Layer 2 of a small transformer language model trained on English Wikipedia (8 layers, counted from 0, width 96).
Take only the direct path to the model's output, skipping the later layers: a vector added to the residual stream pushes a token's score in proportion to its dot product with that token's output vector.

Output vectors of the tokens that the questions are about. A number n stands for (n - 500) times 0.0022.
"an": 363 456 203 736 377 501 529 525 742 630 511 349 666 377 453 551 353 311 612 547 619 768 340 327 453 425 615 641 627 753 443 452 401 569 492 487 612 721 419 479 372 712 374 499 346 321 584 469 477 651 487 524 540 501 353 377 424 470 576 448 618 552 457 395 481 572 270 314 375 620 674 157 383 707 267 745 459 492 730 774 558 502 328 548 269 363 826 332 803 658 437 448 576 690 440 241
"ary": 846 145 600 210 392 506 641 530 669 614 582 477 654 356 267 416 857 610 365 450 512 343 572 628 638 447 264 228 448 763 758 707 502 783 625 432 598 633 439 251 724 315 692 736 536 757 390 768 530 704 362 247 215 325 820 513 699 338 627 15 88 474 725 760 545 461 273 524 565 508 391 288 406 564 508 187 423 512 707 905 158 384 660 321 312 604 557 507 652 576 575 510 299 239 473 288
"ial": 558 15 587 450 245 399 628 743 408 666 323 659 687 363 334 184 759 620 419 191 253 571 390 475 390 491 375 612 507 808 232 758 605 455 258 736 619 345 603 327 441 684 973 447 285 339 565 573 499 240 908 456 280 733 261 339 751 295 348 595 535 135 822 533 540 463 441 356 319 542 553 159 422 695 653 661 689 706 553 581 172 688 402 560 436 533 610 893 433 676 550 422 571 304 522 811
"ion": 506 375 617 494 578 383 400 661 821 251 250 373 195 312 487 349 705 477 335 481 647 718 451 407 499 417 755 237 612 778 403 805 510 748 380 538 644 265 560 601 650 673 546 485 786 361 809 418 215 363 603 324 621 559 717 274 959 399 626 438 113 649 853 356 518 464 222 618 457 376 428 144 502 337 238 364 242 772 378 647 372 556 382 757 498 504 534 726 724 589 494 608 606 32 515 571
"}": 573 203 382 119 554 550 583 334 394 460 402 460 524 750 609 633 348 308 596 427 434 284 22 680 364 615 720 431 327 819 710 648 438 344 524 380 689 223 739 773 704 540 557 682 314 493 769 597 47 383 648 359 683 616 578 346 501 442 574 536 660 388 664 798 531 585 454 524 483 568 782 682 446 514 163 253 515 498 286 374 331 661 605 494 450 743 654 314 350 379 421 472 473 317 749 678
"ian": 364 429 759 356 221 618 689 753 679 293 523 491 456 161 650 516 576 421 347 472 792 403 216 350 680 387 628 282 558 642 297 468 601 743 527 724 620 310 446 285 570 532 735 805 384 409 444 484 485 539 580 368 412 516 194 446 758 216 469 35 422 442 675 625 494 666 481 596 249 375 378 148 669 601 465 578 369 723 535 495 496 558 406 662 232 367 794 695 577 446 540 491 687 684 625 639
"ap": 324 416 522 689 542 786 292 413 409 558 663 461 715 625 364 699 350 463 544 621 497 273 326 506 433 600 428 293 588 642 436 396 340 265 510 662 506 472 583 328 497 565 359 678 754 665 486 394 287 548 517 503 530 674 737 480 598 396 548 562 256 529 629 471 519 499 158 524 613 895 338 455 625 571 113 414 206 582 544 790 611 521 284 576 364 441 341 316 753 495 468 427 733 610 558 452
"&": 761 477 718 601 656 274 547 462 246 379 588 461 644 644 591 120 408 683 406 307 535 484 89 357 451 685 451 439 529 494 481 757 342 432 395 767 590 914 496 447 520 918 477 289 492 624 338 608 244 193 468 636 417 496 475 350 615 338 508 143 493 530 696 629 531 604 460 402 554 209 575 621 421 548 650 785 568 784 438 359 581 600 534 590 274 617 459 557 747 371 580 477 359 452 349 339
"ac": 585 626 388 576 573 744 765 444 290 339 486 610 863 462 498 643 545 252 550 595 429 227 592 489 643 529 488 254 568 824 636 342 477 774 618 497 275 638 466 675 344 830 389 613 427 335 345 554 528 409 428 406 614 603 368 536 542 404 257 440 449 599 557 463 499 491 184 516 307 767 568 392 516 446 177 751 727 546 545 542 658 436 433 472 343 575 400 519 419 450 177 473 458 533 588 379
" A": 672 539 383 522 318 425 697 419 414 435 546 497 396 364 625 683 401 473 525 572 422 501 570 623 547 585 606 558 453 264 566 501 614 422 372 385 569 508 443 402 615 504 428 489 568 441 384 418 681 632 448 453 457 383 349 350 461 559 656 460 368 669 338 551 510 519 510 422 319 565 448 611 353 526 588 711 545 568 429 606 467 456 572 603 560 411 497 586 434 556 629 434 740 400 429 515
" d": 400 480 403 598 437 602 546 478 407 581 528 515 608 339 658 683 413 499 395 520 391 385 407 445 405 504 431 545 547 397 382 572 463 411 586 402 537 335 542 585 430 665 545 551 532 406 552 574 406 584 578 487 640 532 473 688 400 586 454 475 518 586 213 444 500 522 459 379 522 641 409 523 582 496 733 476 565 535 558 464 529 536 594 616 602 612 429 510 417 516 507 493 340 398 327 536
"x": 351 568 498 268 424 452 640 552 577 308 528 558 534 621 499 425 654 709 266 225 307 447 242 456 474 553 603 403 730 552 402 674 621 627 496 442 383 604 695 227 557 573 550 316 835 703 344 608 685 352 762 558 622 450 552 793 524 571 368 474 699 540 489 790 520 496 503 214 427 345 602 308 286 740 239 768 683 326 207 417 733 554 663 400 350 611 297 381 427 493 371 573 292 471 561 432
"ew": 726 537 639 476 450 412 334 509 537 481 634 177 553 631 638 370 767 266 417 276 949 395 144 585 497 393 370 229 620 830 581 606 713 547 473 393 497 575 514 439 444 427 455 322 401 555 435 382 544 343 531 519 365 645 580 501 477 452 600 667 165 496 800 446 522 347 373 720 366 766 581 297 612 607 624 552 501 633 764 489 355 449 426 784 370 615 558 643 537 395 583 354 679 132 373 263
"ur": 267 480 597 972 647 493 387 382 525 664 598 538 615 421 556 432 220 586 786 459 419 669 432 529 633 557 623 476 837 683 639 582 337 239 699 633 310 538 434 753 406 489 345 372 570 377 485 529 378 431 465 593 629 372 603 685 408 97 427 303 177 540 760 525 495 603 276 521 477 554 648 299 571 485 430 532 720 502 546 494 561 621 285 421 456 467 215 275 350 633 649 548 551 376 445 382
"===": 738 494 478 292 706 351 603 584 609 475 331 387 481 374 595 643 514 803 279 489 494 182 297 582 595 324 463 277 269 500 328 349 717 468 364 274 681 557 436 645 743 303 704 337 116 421 438 715 240 644 820 586 568 573 664 429 550 332 545 444 380 420 744 506 528 732 169 641 567 556 623 491 423 524 371 783 699 702 148 447 360 755 528 438 483 772 468 374 539 519 443 535 460 560 519 590
"l": 282 601 511 567 364 751 398 505 639 560 339 509 414 276 434 747 575 593 544 437 119 792 521 440 436 514 394 901 462 859 447 404 533 725 676 642 391 514 460 326 543 428 414 701 544 567 364 362 411 426 498 594 444 750 809 525 444 362 155 646 605 392 507 213 490 532 289 708 463 661 288 710 397 265 310 533 465 429 459 343 820 456 498 657 508 449 537 380 512 566 578 530 473 727 324 340
"f": 501 685 127 727 567 714 634 270 351 428 395 438 394 556 702 379 703 629 589 376 311 314 296 555 485 362 507 625 459 828 610 433 673 522 248 424 333 412 495 422 536 319 447 522 816 517 396 524 523 492 755 585 435 195 538 494 577 617 315 475 619 552 768 210 523 715 595 56 632 583 367 317 313 476 505 477 457 493 799 409 757 380 539 696 566 430 617 300 654 427 449 554 430 500 642 634
"us": 349 657 505 327 582 830 396 414 512 608 414 512 369 445 474 433 385 523 483 558 160 735 345 545 763 461 393 334 551 719 533 634 476 366 613 616 647 721 501 622 325 857 509 321 338 471 408 598 652 343 594 257 469 523 431 800 636 458 516 481 297 902 633 762 479 526 472 433 566 603 407 268 417 428 322 443 263 728 383 658 644 522 550 478 329 407 200 509 708 545 370 478 448 519 338 468

Each question shows what one neuron of this layer's MLP adds at an activation of 1. A number n stands for (n - 500) times 0.0016.

n115: 532 614 657 626 484 565 138 282 545 432 641 527 463 535 321 579 412 620 596 259 501 356 488 377 550 562 241 455 554 418 412 525 393 369 579 693 518 260 619 513 536 230 415 397 832 326 790 428 623 407 785 665 723 496 639 418 267 475 504 561 153 415 636 675 454 587 489 383 579 504 416 806 538 495 514 395 415 441 455 351 685 440 538 499 690 600 601 431 598 431 523 637 657 541 393 291
Which of these tokens does it push up most? "ap"

n103: 668 255 264 646 425 674 549 488 285 377 583 655 509 402 664 523 497 466 684 464 416 579 502 530 518 350 355 589 567 526 415 447 549 550 581 576 595 370 556 650 570 546 618 609 396 385 553 520 722 334 548 636 552 530 483 277 345 490 590 404 414 549 344 258 313 518 684 739 650 722 190 453 712 510 696 414 573 184 534 564 360 647 514 441 285 385 377 475 533 656 558 506 450 606 298 392
Pushed down most: "x"

n74: 531 385 383 582 508 542 493 393 374 495 656 557 617 521 382 306 679 546 410 713 462 717 559 460 539 395 381 511 412 699 404 824 320 615 513 540 602 554 605 303 355 595 539 469 385 367 533 545 483 578 513 485 608 519 482 323 556 561 641 248 390 410 575 561 267 562 482 454 439 593 538 489 320 544 489 561 397 547 363 517 448 367 378 569 530 734 620 447 531 511 491 502 543 542 527 531
Which of these tokens does it push up most? "ial"

n1: 523 595 310 122 296 363 876 398 504 512 614 522 424 412 257 521 503 469 450 317 417 403 413 610 331 500 365 493 391 367 471 481 314 587 614 473 638 417 537 602 451 674 420 697 430 635 488 496 535 763 380 518 445 347 675 483 587 300 563 580 379 386 735 434 474 492 665 600 402 556 640 519 563 383 484 797 465 345 489 528 604 606 454 476 665 547 630 556 664 681 643 537 414 563 380 418
Pushed down most: "ur"

n46: 373 601 473 557 354 525 463 536 486 448 404 538 517 479 518 523 626 409 530 525 624 353 405 441 765 484 558 529 406 399 467 533 600 400 576 324 431 400 374 498 601 512 399 424 548 398 597 585 439 542 645 671 521 356 679 514 550 641 539 475 482 402 365 766 374 330 461 492 601 697 654 536 483 557 484 502 514 583 495 490 408 559 409 527 406 372 492 650 546 483 326 698 485 514 443 355
Which of these tokens does it push up most? "==="

n112: 704 578 314 631 213 437 366 405 464 395 358 498 626 531 596 319 427 588 272 460 346 486 654 341 477 668 491 619 424 399 580 332 409 407 433 685 362 583 343 444 577 484 478 428 590 518 311 387 794 615 584 673 485 560 467 404 359 677 779 549 687 406 469 244 463 255 431 574 680 677 596 717 507 708 384 710 893 495 629 510 499 454 598 543 427 249 533 702 542 459 356 262 338 534 596 570
Which of these tokens does it push up most? " A"

n177: 407 639 385 416 532 642 500 460 311 499 578 415 399 576 477 516 596 428 487 319 352 570 463 555 436 416 664 448 606 509 653 338 490 569 415 484 466 636 416 603 333 505 389 532 541 519 471 537 316 284 684 597 645 525 276 424 585 333 358 318 559 619 664 620 519 693 582 610 568 558 352 505 397 682 532 573 867 598 377 234 626 405 473 496 577 576 286 310 653 402 816 589 354 589 334 466
Which of these tokens does it push up most? "&"

n26: 410 497 539 442 517 482 568 405 532 465 541 538 330 685 585 428 340 502 548 636 579 494 420 406 605 486 519 663 408 451 473 447 587 275 622 513 560 624 485 510 563 704 366 570 495 384 573 544 379 399 283 552 483 413 372 576 326 680 869 594 483 579 543 625 419 408 480 381 304 544 603 431 482 503 451 441 442 535 680 401 484 637 327 635 358 469 603 412 529 455 382 650 324 624 630 476
Which two tokens does it push up most, strongest first? "an", "}"

n162: 536 511 640 698 447 389 388 698 136 622 510 437 403 545 395 672 505 511 675 385 285 357 444 612 412 474 670 441 424 402 390 374 423 630 413 523 660 346 571 471 401 578 307 280 468 244 590 560 453 504 654 476 435 480 628 501 536 561 851 320 656 366 630 566 398 613 706 592 441 722 441 515 747 435 808 310 534 378 617 530 418 548 501 509 454 373 120 423 262 401 658 610 645 703 607 380
Which of these tokens does it push up most? "ur"

n136: 658 640 552 515 339 506 522 371 447 545 377 599 329 539 406 615 566 531 287 641 530 522 494 631 513 512 438 536 514 578 452 554 663 383 368 602 505 567 470 273 606 566 417 674 600 405 438 556 561 369 359 437 485 664 335 568 394 431 513 579 408 602 427 669 577 597 581 645 623 619 596 485 465 495 509 268 661 519 583 524 331 422 464 446 399 551 102 601 460 546 350 569 487 537 412 372
Pushed down most: "an"

n139: 549 657 293 458 562 577 660 476 496 358 639 544 431 587 549 499 331 571 469 578 426 453 492 329 407 532 642 748 323 234 654 505 703 393 394 355 515 270 692 502 543 474 425 529 488 549 402 570 501 694 528 553 580 344 490 370 412 489 630 386 614 734 271 491 587 589 548 387 466 447 506 402 489 538 559 563 606 474 430 668 419 416 373 595 423 649 643 384 712 348 355 457 517 415 482 574
Which two tokens does it push up most, strongest first? " A", "f"

n87: 342 623 457 345 555 363 536 531 497 320 353 419 448 493 452 375 563 568 513 620 604 558 464 505 509 522 477 543 496 580 543 638 832 437 475 512 568 468 292 401 568 548 481 439 414 500 480 522 401 582 579 642 459 748 567 348 520 360 395 222 637 637 477 372 377 561 481 444 656 435 317 376 687 562 776 498 525 567 482 558 368 513 587 491 427 407 544 610 461 523 516 736 476 478 504 437
Which of these tokens does it push up most? "ian"

n157: 528 583 467 397 376 360 557 471 537 611 638 542 524 412 232 666 391 272 555 516 559 456 380 716 549 763 368 556 376 381 620 732 875 385 551 556 527 431 240 617 647 514 535 405 283 548 653 570 519 345 587 525 543 337 415 621 549 218 512 525 461 564 630 178 366 494 566 250 514 549 468 428 513 635 576 621 527 449 470 585 403 496 549 409 493 557 484 779 441 465 552 367 464 594 477 488
Which of these tokens does it push up most? "ial"

n83: 530 486 459 580 379 594 516 570 459 588 610 457 488 594 644 330 431 375 610 559 597 522 519 411 589 363 477 636 512 590 566 572 348 368 275 629 464 605 408 797 620 419 383 332 276 441 550 456 545 298 608 459 699 519 465 450 445 221 491 377 423 338 305 401 312 824 451 511 465 552 549 349 805 542 382 534 659 438 719 679 371 567 568 438 518 348 531 547 492 574 559 724 505 550 355 583
Which three tokens does it push up most, strongest first? "ur", "an", "ial"

n28: 396 524 404 380 544 507 585 753 681 365 442 387 652 523 356 642 516 567 428 488 633 609 197 372 550 509 415 353 654 398 509 516 472 442 486 690 368 312 498 399 466 613 472 376 395 462 429 412 382 518 634 608 631 586 224 569 710 559 501 311 491 346 521 446 420 469 618 661 610 473 661 659 448 464 493 501 491 470 591 386 630 321 835 510 411 442 481 688 509 411 528 430 483 588 595 623
Which of these tokens does it push up most? "ian"

n91: 467 381 398 633 519 539 588 362 579 525 430 408 477 672 490 372 517 330 482 366 692 495 520 361 391 552 376 609 371 523 420 706 753 469 459 678 571 336 460 259 674 421 414 350 366 557 423 353 400 370 513 308 652 525 294 543 344 573 784 456 413 786 599 755 355 757 476 431 355 564 694 514 561 564 664 536 530 432 345 386 603 391 396 784 657 709 374 567 561 572 404 559 437 576 422 414
Which two tokens does it push up most, strongest first? "ew", "&"

n47: 504 542 508 659 665 307 334 415 225 343 449 187 430 731 452 579 629 496 372 749 258 614 663 505 397 460 616 468 318 360 426 566 464 700 552 629 553 663 346 498 706 541 649 247 488 342 479 784 524 447 594 527 614 494 387 399 507 607 586 565 459 383 488 471 445 518 461 816 735 566 471 406 594 437 388 683 28 796 507 293 877 606 493 454 705 452 285 626 466 446 601 437 457 275 453 409
Which two tokens does it push up most, strongest first? "ion", "&"